Layer 6 of a small transformer language model trained on English Wikipedia (10 layers, counted from 0, width 64).
A neuron's activation on a vector x is SiLU(gate . x) times (in . x), where the dot is the dot product.

Input weights of the MLP neurons that the questions are about. A number n stands for n times 0.0016.
n1 gate: -127 222 -21 -212 146 -106 -176 101 137 -20 -241 -50 7 74 89 79 -8 207 192 190 229 -30 -124 -137 -188 151 79 -85 3 -125 58 64 -4 -124 -222 53 -68 10 -162 -80 128 -107 -79 -63 108 -49 -140 -153 193 121 56 -228 175 77 120 119 -156 -74 -3 -107 191 403 26 -96
n4 gate: 3 -55 -156 -28 -29 -116 -235 -111 93 -133 -107 77 276 146 4 82 -103 56 -95 98 150 184 -29 -27 -31 -160 -62 -150 -71 -121 18 -23 54 39 -45 -68 185 20 -99 36 7 -66 -30 -291 231 -145 -135 186 2 -162 81 -70 65 146 -33 21 34 29 7 -61 -112 35 -162 18
n5 gate: 28 -36 22 -123 -48 158 -151 -80 41 -129 86 -33 -46 -122 -8 226 268 40 12 76 103 -255 18 43 -128 -52 131 161 -63 -308 9 -19 -83 -144 249 69 -16 103 47 -37 -5 -23 148 -81 138 -81 53 86 342 -53 131 -26 96 -45 41 -128 -55 88 10 48 96 134 75 175
n12 gate: -56 -83 73 173 -141 -68 -97 -111 -137 -79 -81 53 92 160 -19 -96 113 -90 51 18 -37 112 8 27 0 -71 -53 -127 197 -278 -109 41 35 -8 93 76 73 -64 -52 46 266 -161 48 -9 -162 167 133 36 -139 -10 -139 77 -176 -30 56 -82 41 -66 -138 -110 41 -52 -33 -32
n22 gate: -31 -106 16 -252 41 -122 -78 305 -76 206 49 49 102 85 -34 -49 17 -16 -58 -25 75 29 217 77 -187 -220 -41 88 -15 38 -79 -117 143 -130 -85 16 37 -164 64 -54 43 104 -90 -32 40 -8 -136 -54 239 -94 -142 -166 287 58 4 40 -177 39 -233 -8 -78 72 234 112
n31 gate: 242 160 -18 35 48 -168 -30 118 -35 130 97 58 0 121 -27 33 -134 174 -180 85 -21 -119 -192 47 -97 75 -77 43 -106 -363 -38 -94 -38 -101 -76 77 -72 -109 -74 -340 -28 158 -212 -171 -10 -44 -36 232 -57 -114 61 88 22 3 17 221 -33 -40 -29 -21 -138 -19 50 33
n34 gate: 104 -3 18 -97 -46 101 61 4 -162 113 -227 110 -267 83 -49 -71 213 71 4 -104 -64 -190 28 -109 38 35 -14 -270 101 -181 -114 -29 -36 -1 262 -106 -117 52 -100 -56 140 44 -11 -125 51 -208 177 127 -75 -17 92 -43 -152 -168 -14 41 -172 224 -10 165 -65 -62 141 -2
n36 gate: -101 24 85 58 205 -31 -8 -135 -97 -114 -54 -196 -50 -215 227 -102 8 113 -23 -58 -165 107 21 -119 -146 -62 154 -101 61 -126 161 -251 36 184 -2 -31 -147 -72 10 143 0 -71 -1 -29 104 44 103 -100 97 -42 -74 121 27 -317 -41 11 187 -18 -220 -77 -18 78 259 145
n37 gate: 106 104 84 -64 3 136 5 68 -81 193 17 -90 66 -60 -88 236 107 120 -141 -44 37 46 -82 -76 -247 101 97 152 125 46 -143 -21 -10 26 -67 62 -38 -23 -220 -78 -32 157 -101 79 -80 -327 -89 -131 312 -159 -327 -70 201 -36 -79 -48 -237 14 -119 -15 -169 -116 -144 14
n56 gate: 143 162 -142 -66 6 -122 -48 -8 -67 178 -99 -120 -82 -75 55 80 -80 60 69 4 123 -135 6 -2 -103 104 30 -43 -166 188 150 -21 118 29 -185 77 -34 -111 206 -177 22 255 179 -171 96 70 -96 -55 26 -111 -50 158 102 191 -137 69 -4 171 -137 -80 15 56 181 44
n58 gate: -84 -93 116 289 -163 -55 -27 33 61 -34 17 -1 -93 -59 -19 162 153 -13 65 -159 46 -92 -16 -60 -35 -142 -46 -238 216 -65 -181 55 -121 79 -147 -96 226 -44 -280 75 50 183 27 -187 83 -29 -180 59 81 -211 -148 38 -45 -225 -49 -15 -131 148 -170 -64 -45 -40 -122 208
n62 gate: -105 -48 142 17 74 150 -331 -33 16 413 169 83 146 -276 -11 27 13 -15 142 10 -108 154 -88 15 -98 84 -171 36 -132 110 -20 -109 111 12 66 -25 6 81 10 -104 279 -79 -203 101 77 -97 99 -107 3 -115 -32 129 52 50 -18 171 -39 59 33 -65 45 149 69 -283
n67 gate: -214 -13 178 195 57 9 -88 -148 123 33 421 228 90 125 117 5 0 32 -86 94 92 -67 -148 177 -34 50 -142 21 86 -82 42 126 161 234 -120 -144 1 51 -75 65 60 -10 128 -204 110 2 16 -77 -19 -40 -332 -149 130 42 -33 -143 -251 99 43 -195 -25 65 -154 -83
n70 gate: 272 -17 -19 124 23 49 35 -5 22 -194 -95 46 21 101 19 -213 4 79 42 48 119 2 29 220 -29 63 55 -54 -121 -65 -199 94 77 -112 -52 52 -175 116 131 53 -6 -151 -281 -156 -37 -83 77 53 -6 -262 -72 -182 119 -88 114 -83 -6 118 117 78 -145 154 53 -69
n86 gate: 8 143 60 13 -68 34 36 19 -126 -54 -25 -106 -73 43 80 90 185 252 59 150 -72 179 174 40 151 46 -19 39 234 -1 51 -158 58 330 -74 -37 260 67 -87 154 37 9 -29 -121 -280 -11 -60 124 24 -48 46 -78 60 157 -203 -245 -139 231 12 -55 -65 -116 109 -88
n92 gate: 23 36 209 -62 -26 -59 -159 23 -181 84 108 -42 -115 119 -36 -172 -33 46 278 62 -145 -5 88 -118 94 133 31 -263 -121 19 -8 5 -22 -92 -81 85 145 -328 274 -44 77 58 149 -80 -60 92 -167 101 -36 88 37 -78 -6 0 9 123 -117 -45 -266 76 141 -106 19 112
n93 gate: 40 -45 -72 103 -125 49 95 -145 -201 -66 -70 -41 144 -45 205 -4 -22 134 116 -5 96 -15 91 -96 -148 108 46 -21 -83 69 -130 14 -4 -30 149 -22 112 -173 -44 84 280 174 -106 47 83 -45 -143 87 -240 -30 -99 -112 -199 -276 106 -97 -85 239 -45 -48 -90 -34 -142 0
n102 gate: 43 287 54 44 217 -107 30 -151 -26 15 -19 -20 63 -24 184 -22 -8 169 264 -90 23 -31 48 20 152 8 -83 5 68 -32 -103 4 328 -27 -53 81 -88 57 -61 240 206 -91 61 26 -105 -7 206 12 -9 325 -5 46 44 6 -252 -18 -14 -174 -140 -54 -50 113 -28 171
n105 gate: -113 -59 32 76 8 -204 -200 23 -344 160 -42 -57 -178 158 69 60 15 -140 -124 37 166 15 56 55 -173 -42 66 -91 44 233 -22 3 10 -94 31 163 -235 -7 42 40 85 106 129 102 19 114 113 -226 62 47 5 120 -24 -101 -274 92 52 100 -103 -156 9 127 -61 47
n118 gate: -168 126 -7 9 150 220 37 -37 -47 -98 -72 18 136 128 -138 -11 80 318 152 -22 -169 -267 -37 95 -169 -17 -181 69 -109 46 120 -227 27 73 76 141 -81 -49 4 -82 -7 4 -87 124 216 -123 -54 -97 126 94 8 51 193 -193 12 15 -58 -77 -248 -46 261 87 15 47
n132 gate: 144 -32 90 -176 196 464 -53 -154 117 89 -29 -97 18 -51 25 -236 -41 111 -100 -57 -124 158 -9 163 51 -109 -64 72 89 -33 7 249 47 -227 59 19 -54 49 -13 -63 178 -176 -85 -130 32 -17 27 58 -103 139 114 -224 32 -145 0 131 90 4 -58 59 130 -15 -7 -111
n137 gate: -66 273 -74 -77 -136 23 -195 -170 -137 -90 39 -222 231 -46 -30 10 83 168 -41 -78 204 33 101 -81 -92 141 71 -66 13 12 -4 127 -54 -129 38 54 6 216 -113 -286 19 27 38 -44 54 54 4 -67 282 264 72 127 -96 -23 -14 -42 -101 155 -126 -181 25 84 71 2
n140 gate: 69 118 100 0 16 -21 172 -54 -67 -204 147 -155 -74 20 155 130 -12 -156 200 -94 97 -3 -109 -109 -135 -88 6 -58 -166 92 -122 -31 167 -82 -221 136 128 -89 -69 -149 214 -11 -27 11 -71 41 -44 108 128 352 -259 -31 150 -109 -202 -31 -201 -40 -199 98 -65 -90 144 -233
n142 gate: -108 -31 147 -224 -26 75 17 128 -117 80 -3 -61 93 -58 65 -112 157 67 -13 81 90 -29 103 95 -55 -96 -168 -106 163 -63 -216 -5 -96 -55 -257 -42 -191 -41 113 67 102 108 70 3 -8 61 23 187 -22 -82 -163 -252 -56 -25 180 -78 -82 102 -227 -127 -169 -22 -181 -140
n153 gate: -204 22 -5 101 51 -123 -163 56 -46 -6 6 -150 -292 -84 101 -129 2 14 49 4 116 -236 -110 -43 -17 92 239 -8 58 47 -79 -69 -105 -113 -177 133 -9 -115 49 -45 89 18 -235 -11 27 -120 -6 228 79 47 1 -127 107 8 -189 88 -217 -213 39 -120 -180 56 134 -161
n165 gate: -42 -19 216 -34 -48 -181 -141 -15 -62 -59 -3 27 128 79 79 -54 -60 64 -162 -23 -97 -48 74 -29 -17 -129 34 147 193 -47 -56 -60 264 7 253 -50 38 81 -83 86 61 39 -28 6 27 58 -78 51 56 -35 160 -65 57 -24 -388 87 64 44 -171 -246 17 -2 -194 -96
n170 gate: 127 107 -27 -153 69 -163 -36 -220 15 38 -98 -116 40 41 -85 -52 220 170 -183 -26 8 57 -28 -36 54 -185 176 -47 -101 -71 155 -88 38 -96 125 110 205 -9 30 -107 -34 25 -20 -17 -194 -127 154 -51 41 -32 151 -253 43 -40 -71 93 -7 -165 -62 58 -159 -7 21 -3
n181 gate: 111 2 123 216 -54 204 -108 -29 -109 87 -64 69 2 -98 266 30 -117 105 111 103 63 -107 23 13 80 -20 -234 -4 203 -34 71 138 140 73 -57 -4 -118 28 -144 68 2 29 -151 -74 58 -1 -66 -50 198 -25 -96 66 35 -300 184 -105 23 352 32 -59 23 -78 -92 -42
n1 in: -61 78 -21 -36 -61 118 93 151 -185 -111 44 236 39 -178 50 14 24 -74 -99 -97 24 -247 -123 -17 226 -7 141 147 233 -76 82 -25 159 -113 96 -230 -39 206 -13 -11 -54 6 -31 176 32 -26 235 212 102 -132 -99 -84 207 -112 -252 -38 -78 -3 41 84 -24 -91 112 -32
n4 in: 134 -267 -116 -53 -107 29 -19 -43 -57 -63 38 -91 -14 -48 -3 -43 103 -34 18 -29 94 -69 -56 80 12 -240 -128 -160 58 -67 -247 -27 -169 23 -155 98 119 41 124 -109 34 16 -30 57 193 -76 -79 63 101 -42 147 -195 -46 76 215 101 53 43 25 -24 -32 -154 155 151
n5 in: 28 62 -221 -122 -155 -113 -42 -102 196 -117 192 80 79 -102 44 35 48 -176 -49 93 244 -43 -13 273 -40 -73 -146 7 131 -107 112 202 -30 -167 12 -6 -81 -180 129 -190 142 -30 -129 57 -1 -31 -52 -115 69 -12 81 -64 136 -1 4 4 -103 4 -31 65 14 -60 -105 7
n12 in: 117 -78 186 -81 -91 -3 96 80 124 -60 -91 25 50 275 -6 -113 109 90 118 -63 -130 82 40 51 9 8 -120 -36 -47 -160 -50 20 109 312 15 81 179 130 137 -102 -10 -122 -164 -62 31 -47 -80 -136 85 -67 -119 -163 -10 -156 183 109 54 -104 94 10 132 120 43 188
n22 in: 119 253 -13 -29 -134 146 -66 -103 91 -204 -58 102 31 -79 -69 114 -60 -132 -11 232 65 -56 -64 35 32 -10 58 25 -59 -83 19 -90 -99 -106 143 -125 -113 -41 -23 151 50 10 -161 -181 -194 -65 85 -128 -135 -75 -156 44 -119 75 -15 78 -23 255 183 31 -28 -268 79 -214
n31 in: -107 -173 153 12 41 -66 47 -44 -56 -127 -16 168 -22 -26 80 40 50 -95 -114 -146 -49 135 247 48 -24 -54 206 -71 -100 65 -80 91 -28 -86 89 -128 313 15 240 -7 -69 -55 -26 134 -88 59 37 -227 -103 42 -84 -15 68 124 -168 -111 -17 -171 250 33 150 35 67 -16
n34 in: 153 18 -81 54 80 116 -157 163 -74 20 45 1 209 -15 -16 -195 94 171 69 -34 -28 165 194 -116 136 -42 195 151 26 52 -37 -118 123 187 -34 12 3 251 9 299 -21 -121 -69 -47 2 75 -59 -58 54 33 99 -113 67 -55 -46 -14 192 26 -136 -73 -128 -81 -200 187
n36 in: -56 29 116 10 172 111 -37 151 64 -4 -187 80 -302 -204 -28 70 13 26 44 -35 -61 61 -38 1 115 -162 -136 66 63 169 -32 -84 24 3 194 -176 -6 272 -237 149 91 49 166 -48 253 -16 -30 -143 14 -241 -44 -152 150 -50 198 -69 -138 117 -30 110 60 28 -109 33
n37 in: 7 -22 -170 -80 -121 -12 107 -205 301 -47 -40 -189 -59 108 1 -29 -68 -99 -40 -109 65 -96 -46 -51 -1 -30 307 134 -200 60 103 152 148 4 80 -79 89 90 176 -61 -82 153 -99 -62 -38 -169 -97 14 131 -2 63 -116 -42 -88 217 -98 -17 162 73 -3 -119 147 108 -3
n56 in: -143 -20 134 -178 40 -21 -93 -30 -81 170 122 37 42 19 -173 63 34 16 -132 -80 242 86 134 11 -121 77 -113 -137 -238 -74 -6 -35 48 42 -176 -13 -12 186 44 -145 -41 56 133 3 82 -53 125 -156 82 -223 72 -13 -165 -81 105 -35 -17 161 42 122 71 52 73 30
n58 in: -49 14 -4 -136 -59 -20 70 -217 -91 59 -154 -92 23 125 2 99 -70 120 -86 -7 95 95 79 -191 -55 -17 177 -121 -6 -281 8 91 43 -126 97 -13 78 1 -82 119 -116 84 -205 -283 101 -215 -49 -49 -74 -140 -136 -76 82 -105 -51 -210 -113 -76 -146 48 162 -8 -24 -105
n62 in: 145 -34 195 96 -17 167 -163 -39 72 119 221 86 121 60 37 -187 68 -91 53 74 -7 193 224 1 -28 -19 52 -1 -50 -59 -21 4 96 55 184 -111 72 190 -71 108 229 -116 -124 231 -32 -71 -103 73 48 38 83 30 176 -50 -103 -16 -152 -242 53 -104 -71 -207 42 -210
n67 in: 20 -87 -15 132 -108 -49 -93 -17 72 109 40 30 -317 -33 -208 90 92 -56 30 -122 17 117 132 -134 9 -32 -86 -69 110 127 130 103 -63 -150 53 50 -261 -93 2 -55 -290 -70 -102 -53 -89 -33 199 -255 63 30 118 52 107 -150 172 21 -137 74 -21 302 69 -12 96 -136
n70 in: -34 -18 61 -97 -127 -211 118 -102 -29 -49 124 -53 18 -169 9 37 -1 -176 57 172 -128 18 -48 -92 -161 -54 51 -36 73 -121 231 89 46 187 28 -83 -29 128 144 55 -84 19 125 -159 138 -85 35 48 -84 113 -21 188 -53 -6 28 -224 -80 -80 -23 11 245 -82 31 189
n86 in: 201 -98 -41 -263 62 -3 83 191 12 -95 -5 -115 -187 -116 -124 -26 116 -49 -53 -34 41 -114 3 45 109 -120 91 99 59 278 28 79 -77 85 -21 -84 -145 243 -48 72 -83 -49 36 89 285 109 -220 -53 -12 19 46 51 32 -130 -151 96 157 145 219 79 17 32 -85 15
n92 in: 152 1 102 -75 62 102 -41 121 -76 21 -95 -23 -167 -160 -80 -123 156 106 227 -68 -45 -94 -25 -95 -116 115 -34 -65 -23 -67 -92 51 -57 -80 -66 -113 161 -157 173 42 243 157 129 23 38 27 -142 107 -95 142 11 2 187 -96 50 -35 25 -38 -113 -108 -369 -2 -53 -18
n93 in: 46 -93 -44 92 64 -182 -120 -121 125 -36 113 78 79 43 -68 23 58 -74 -238 82 99 -30 -229 -39 70 -176 167 17 -175 -128 -17 64 -79 -98 16 -127 98 -165 -23 -8 -125 120 48 -40 -124 -15 122 16 43 144 206 189 63 140 -36 -138 59 73 -79 -210 -3 214 -9 -6
n102 in: 78 -183 69 -7 -116 -115 31 347 41 167 176 52 40 -39 54 -106 -39 30 -122 78 3 5 34 -116 167 -99 -178 95 55 -86 14 -48 86 66 183 -13 49 12 65 -80 37 66 71 -91 -76 118 -75 61 -74 33 -265 -81 -200 16 67 48 -22 27 151 1 -38 3 -26 32
n105 in: 8 -82 41 20 56 -194 96 -44 -35 32 174 4 -14 79 -142 -60 -191 -86 -22 103 116 113 -135 97 252 -55 51 -44 -42 -175 -15 297 37 -55 -141 159 24 34 -139 98 129 29 19 31 254 -44 96 144 25 131 178 -214 168 -5 134 -43 131 -53 49 -117 70 111 99 5
n118 in: 8 298 -162 -53 51 -146 139 21 -37 -187 5 166 12 73 8 -30 -84 30 -178 -79 185 -292 82 78 63 -41 -104 39 -41 -86 -109 41 33 91 56 203 -32 -73 -98 167 89 -73 -109 108 167 131 158 -33 196 -84 87 69 -76 37 -204 -68 -118 185 59 -108 166 117 -64 87
n132 in: 97 3 220 155 -149 -86 91 64 -23 4 -5 64 -291 24 30 189 -1 12 181 -23 194 91 -101 20 -155 83 106 -27 -175 -12 -30 165 -82 -29 -54 45 -71 -119 60 -25 -40 54 12 -70 63 -138 35 -31 -114 -171 -50 44 -33 145 184 -228 -51 -32 16 235 -15 -52 -46 239
n137 in: 117 -110 73 60 -201 -73 -100 -34 52 131 175 -31 -64 41 372 206 -38 -182 -123 28 202 80 133 44 60 -109 98 -76 119 -131 4 95 31 -57 -37 123 -29 117 65 39 107 -103 -197 -169 -27 34 5 -149 43 96 -53 -82 29 136 16 -53 -138 77 210 -202 -47 -57 -12 -100
n140 in: 178 173 67 138 -121 166 100 213 -17 -79 -17 -134 -128 -281 74 14 -14 -79 196 -31 -72 -1 24 -63 -167 44 102 30 -94 87 -140 -49 27 -76 50 -29 103 277 30 -196 140 -265 -158 -14 -128 121 -64 53 -77 171 -200 73 235 -111 -109 -84 23 -105 -163 114 -41 68 13 -92
n142 in: 43 57 125 53 -51 94 60 94 -66 -72 -14 -14 -84 -222 -78 -235 108 -4 -93 -8 30 -77 256 66 -106 -73 -75 24 195 -163 -206 144 -137 87 17 -165 -115 65 187 59 -166 -17 65 -76 -26 3 59 26 -82 74 95 -157 -123 -90 105 -85 -55 5 -4 70 -125 -49 -95 -275
n153 in: 14 174 -111 -57 -107 47 -48 50 -141 29 -43 -14 127 -161 -161 -43 -22 159 66 -58 -139 -170 36 -41 -34 156 41 201 61 89 11 -14 31 -51 173 -23 18 -32 -222 81 -19 -113 -19 47 87 -134 -45 67 50 37 -116 190 39 -111 -166 88 -63 72 -12 97 -20 -169 -151 29
n165 in: 106 -16 -17 -69 -8 69 232 -134 63 -239 -26 72 67 -6 -49 -124 -23 65 161 33 -153 100 -56 29 -26 62 20 54 99 -266 -76 -95 111 -53 11 42 -42 -119 -163 -49 -224 38 137 136 -1 14 -84 -60 123 -20 24 50 -24 -92 -145 -95 84 -8 -81 177 156 -27 48 328
n170 in: 30 -19 27 -106 -61 48 85 121 55 9 8 -145 -60 0 78 -202 -82 165 -6 -159 48 -111 -61 57 -20 -110 -124 -62 112 -13 164 -177 -80 -16 -23 -63 97 -8 -85 -67 108 45 38 89 -27 28 67 28 133 -61 141 -100 -25 -127 -90 233 -108 -95 -76 225 -51 -82 -12 -27
n181 in: 117 -132 59 -69 106 -61 211 16 -14 63 -282 7 31 27 66 183 -190 43 -224 28 -194 -44 42 88 -2 -68 50 -39 -12 -36 51 -48 30 -63 -89 -29 100 -204 -66 220 18 113 64 -12 -30 176 9 -128 249 -1 -233 76 131 -3 -118 215 67 -164 134 25 -4 29 -221 -43

Each question shows a token from some text and the vector x that enters the MLP there. A number n stands for n times 0.0086.

"he": 67 -145 82 146 149 35 71 -163 39 -183 132 -141 261 9 70 226 -227 -119 -246 40 -190 9 161 3 74 -109 99 87 100 -9 -152 150 96 0 39 70 -1 90 -2 -25 -9 -165 -69 -55 -108 -44 -21 -129 2 -28 124 164 -120 -6 -34 1 -47 157 62 -314 -96 90 18 -56
Which neuron lights up most? n137

" it": 147 -143 -76 177 148 35 15 -76 319 -127 -97 -22 114 72 49 -76 -301 -25 97 56 -14 70 90 64 52 -174 25 -18 -84 -111 51 -118 -100 -66 -123 -126 -13 -14 -62 160 -177 191 0 12 28 91 -102 -45 39 -96 94 237 -15 -13 289 -41 -124 -85 -33 -184 18 -88 50 -43
Which neuron fires most, and how strongly? n181, at about 2.7

"4": -32 -91 93 150 18 99 121 93 -70 -59 -47 -4 -4 149 63 1 -107 -123 -78 -36 -272 14 339 80 -8 -87 -110 71 -53 -110 294 35 -37 91 19 31 96 -30 96 -47 25 -123 -58 -45 -237 61 -167 -45 112 8 35 142 37 48 -155 -81 25 -126 32 223 -136 -192 -186 110
Which neuron lights up most? n12

"un": 119 60 -117 168 -48 -157 -79 -124 12 -222 -179 -185 93 160 -16 28 9 -45 66 138 -83 -57 13 -110 -136 -31 8 -64 91 108 44 327 -18 -22 32 -87 4 -192 -107 186 -90 -82 -21 -19 -118 11 30 76 -35 7 -116 -19 -154 -53 118 -74 -105 139 316 102 240 -76 -83 -46
The three highest activations, in order: n70, n181, n58

"us": 86 -5 -115 -80 -32 -184 -1 -23 51 81 -122 -18 100 -45 20 40 -110 -248 -67 -57 144 -103 -16 143 168 79 185 71 125 -52 -75 -51 -111 169 -16 -24 -113 86 -63 29 48 -82 9 -87 -141 147 -75 -41 17 18 -60 89 -303 -77 -82 -76 -87 101 -111 378 -17 -99 146 46
The three highest activations, in order: n92, n86, n62

"y": 47 -198 29 19 -4 -91 8 33 -4 -60 -2 -13 70 5 -8 73 -427 -98 -14 0 -7 49 84 -26 -130 14 105 73 -148 0 -186 147 -94 23 -137 -58 221 54 -20 52 -31 -55 -241 -94 -19 -77 -136 74 -43 -73 -13 167 -235 -114 -9 -205 -45 -175 3 -176 -73 -18 -70 -82
The three highest activations, in order: n58, n93, n31

" ": 124 -61 -108 -91 64 -3 45 -89 -145 -101 92 99 -19 216 66 22 -65 -207 -13 28 -129 43 306 -5 149 -156 -14 -104 39 -36 54 -178 21 -218 128 25 11 32 -70 109 -243 -1 68 107 272 -53 162 254 -122 64 28 -3 149 -12 148 -82 -39 -116 -53 58 -2 -33 -52 -120
Which neuron lights up most? n4

" of": 122 -106 -24 -39 51 60 137 87 23 -82 110 -6 72 -80 95 25 -98 60 -248 153 74 74 -62 -63 49 -121 93 458 -108 -26 -68 80 20 -200 142 40 10 -40 -18 6 -81 60 -130 -72 50 140 -255 -22 -93 -60 -14 68 -134 -50 -15 -84 -56 -103 -7 153 75 -13 82 -88
Which two neurons fire most, strongest first? n31, n93

" before": 152 -16 -111 92 346 -166 173 -5 74 -270 -115 -12 77 -49 58 -108 119 -14 37 15 -35 78 75 -20 -20 -100 -9 84 82 -62 198 72 -11 -216 108 85 -46 -71 -170 94 -156 318 22 68 30 -26 -161 -111 -141 50 -36 -42 -38 -29 51 -22 43 -9 -44 -56 37 -184 72 -110
The three highest activations, in order: n36, n93, n165

" Jo": 37 -181 -131 9 6 -103 267 157 145 -240 38 -27 5 112 -180 142 -125 -44 -94 29 108 -1 58 90 12 -61 70 -72 133 -128 26 184 -150 -110 -88 -104 -42 161 39 -177 -129 64 -44 259 13 -150 64 35 -97 178 -56 -276 -57 -21 129 25 -94 -66 97 -31 -154 4 22 23
Which neuron fires most, and how strongly? n142, at about 2.1

" |": 31 106 -156 -15 116 -101 63 -35 94 -26 -64 82 -67 -132 138 -24 -76 37 -138 -42 131 -88 -59 -300 28 77 54 119 36 182 97 112 -377 -148 75 10 18 11 -56 -75 -13 15 29 65 156 11 -112 98 3 -10 147 -55 -5 46 -36 -64 -73 -46 63 -44 -105 -14 -1 -16
The three highest activations, in order: n153, n1, n93

" the": 105 199 -126 60 -18 73 48 78 45 -34 85 15 -13 -60 -96 -29 -133 -91 92 51 18 34 123 75 118 -98 -46 277 -175 -13 25 -38 20 -76 114 57 -60 68 -60 118 -57 105 49 -52 -4 141 -54 -114 -78 -127 401 -61 151 95 19 -331 -45 7 -14 -116 124 -160 -51 -80
Which neuron fires most, and how strongly? n5, at about 1.4

" years": 3 23 -77 -51 102 -47 220 44 17 80 -297 -69 67 18 46 110 17 -123 -99 19 -6 32 166 40 192 -147 -25 -192 23 15 -89 -33 84 -23 160 102 -53 -191 -84 28 93 -25 17 154 -40 299 -35 -68 -150 -26 29 83 -136 -77 -27 -188 -25 -184 36 -144 -148 -221 9 -53
Which neuron lights up most? n102

"ark": 65 -163 23 137 72 -109 -12 32 -2 -7 -70 -100 -68 76 145 -2 -38 149 55 145 -71 103 95 8 24 90 -18 -105 -191 -176 -60 -67 -41 -163 97 -98 -29 191 11 74 15 -36 200 112 -57 229 88 -206 -31 95 -47 91 -254 -49 113 -67 -158 -100 59 179 -29 -44 -126 181
Which neuron lights up most? n102

" where": -8 -96 -24 14 157 -125 164 74 31 112 87 8 40 189 38 101 -129 -33 -90 86 -148 -82 39 54 150 -126 250 -77 42 91 314 4 3 -229 56 43 -106 174 -22 235 -97 190 -126 57 -57 4 30 102 -152 176 -44 -72 121 56 -33 -19 -114 -116 -30 -198 -24 -200 -63 -75
Which neuron lights up most? n105

"76": -45 -245 38 -12 176 -94 69 10 75 51 143 145 13 107 -76 -146 -164 -16 -289 10 87 145 132 165 232 -57 133 -36 -47 204 58 181 -14 89 151 -63 160 -91 283 -40 -36 6 -45 57 -100 61 -14 -90 -185 -96 -29 -185 -22 83 -26 8 -82 -4 25 57 91 -85 7 -142
The three highest activations, in order: n67, n153, n140

"ats": 36 202 -94 23 -54 -103 259 52 11 150 -94 -22 -15 68 2 111 -32 -15 133 68 -169 141 126 139 190 -28 198 -130 -58 -42 -20 -46 -149 27 52 1 -50 -8 2 147 19 50 -142 18 98 145 -37 14 -52 -210 69 107 -170 -161 -97 137 -33 -61 -36 211 -190 -234 -62 -144
Which neuron lights up most? n34

" to": 120 98 106 100 157 -50 100 89 98 -103 -138 -101 72 -84 180 -3 -87 -176 -209 96 -62 80 -126 91 29 -69 -4 321 -67 23 107 63 110 -269 65 22 79 1 -90 56 -45 199 -136 142 17 -99 -6 198 -160 -115 27 -25 -43 75 77 59 43 53 -68 56 78 -134 -139 128
The three highest activations, in order: n132, n165, n93

" Pat": 57 -29 -6 175 0 -167 -14 -70 230 -8 154 26 -89 105 94 114 -111 -115 -51 88 177 109 66 -41 -64 -25 -5 284 -101 -111 -24 -147 -255 155 54 40 112 54 -118 -166 -146 -50 -69 19 -34 6 -26 26 16 49 -24 -107 -143 -80 125 -194 -25 107 18 267 -6 -18 74 -131
Which neuron lights up most? n67

" state": -24 14 -43 -73 33 -136 53 15 -167 -122 -190 -49 171 -66 11 109 -105 -129 -42 166 -93 79 100 0 161 -195 -101 223 -64 7 -112 -126 59 -14 -71 19 72 -128 37 -129 -49 -5 12 168 -30 170 -122 16 3 -64 94 130 -236 -92 -73 -49 10 -294 114 -251 54 -134 -57 30
Which neuron fires most, and how strongly? n165, at about 3

"ain": 39 1 72 80 -101 -199 37 169 -36 -202 -226 -116 -46 7 117 -19 3 -35 -148 120 -15 -17 -9 91 52 -32 -68 162 -68 -120 182 30 61 -13 -93 -1 -51 -132 -79 227 -155 -176 -13 182 -160 231 -20 -106 18 -94 -248 -18 -98 -51 102 -174 -82 -23 45 229 41 63 -109 101
Which two neurons fire most, strongest first? n181, n12

"u": 122 98 -132 56 52 165 85 -35 -34 -136 -40 -18 60 45 170 -103 22 -24 234 2 96 57 73 -5 54 -84 167 133 200 118 125 81 -257 96 -27 127 65 90 57 158 -161 -256 -6 -5 -152 152 -47 -161 122 73 -51 253 -115 -35 -13 63 20 21 63 2 123 45 59 133
Which neuron lights up most? n86

"ou": 78 -9 103 14 -51 -44 111 145 -57 -43 -29 -37 -16 -19 222 56 -185 -218 -67 -129 -264 -132 -22 93 -51 13 208 0 -129 6 -99 87 -157 223 -53 27 54 -22 -37 16 -163 -205 140 244 -114 87 -70 14 82 -27 151 -111 20 -73 8 -64 87 126 68 202 -24 192 -4 84
Which two neurons fire most, strongest first? n22, n58

" Thom": 143 -253 51 148 11 48 171 33 168 16 227 83 88 147 33 282 91 -242 -199 95 82 -35 -126 158 -27 67 3 32 -14 4 63 -91 -108 -32 79 -83 90 185 -13 202 -16 -26 -69 128 8 -21 15 -31 20 111 -96 -59 12 -99 18 70 48 -352 -60 26 -46 -132 3 -131
Which neuron fires most, and how strongly? n140, at about 0.92

" US": 97 110 -20 -21 133 -99 199 184 -183 10 1 -59 -113 28 -13 -30 -176 38 -45 77 -189 27 190 28 241 44 22 74 26 -137 -34 -187 -127 -17 -28 155 -7 -83 209 -13 16 -52 71 113 29 197 -38 172 -200 40 30 -14 26 132 -39 17 190 -80 59 14 88 -299 51 10
Which two neurons fire most, strongest first? n92, n31

" Le": 58 33 -65 -59 -26 68 207 -2 -60 0 -38 -44 -58 -12 -77 292 8 -187 -179 11 -68 -156 -6 21 110 -25 32 92 -44 -94 -3 84 -101 -102 143 40 0 201 73 -52 -120 49 -147 103 -10 -92 93 -43 62 32 175 -24 -330 209 141 74 50 -34 59 -156 117 -12 30 195
Which neuron lights up most? n137

"b": -88 -49 -73 129 -18 -176 -65 -35 -11 -19 200 296 -87 -133 11 -48 -8 -36 -89 238 -233 -111 70 -87 128 -45 -59 90 132 -93 70 227 -90 86 109 -85 104 100 -62 84 11 -172 157 -145 -24 53 77 31 -12 86 -76 72 -93 -20 96 -113 42 -80 34 -135 -161 155 -162 71
Which two neurons fire most, strongest first? n102, n170

"ities": -3 -4 -120 -67 -47 -214 109 71 13 -30 -211 -81 32 -42 11 122 -151 -185 -48 133 -114 -23 217 127 189 -109 24 -56 -16 -78 24 -74 43 20 47 34 69 -105 15 88 -30 23 -86 142 35 62 -186 166 -10 -243 156 29 -261 -103 -12 57 14 -161 14 104 -122 -179 5 -53
Which neuron fires most, and how strongly? n4, at about 1.6

" inv": 214 -122 38 -5 98 -75 -107 -2 107 34 45 -151 100 99 -69 -95 90 -245 -25 74 85 165 81 -69 -107 -28 52 156 -59 64 131 149 -97 -33 171 58 -83 15 -13 153 -203 203 3 9 -43 -21 202 -76 -66 99 2 27 -48 -122 7 88 132 -140 -75 155 -49 255 193 109
Which neuron fires most, and how strongly? n105, at about 2.9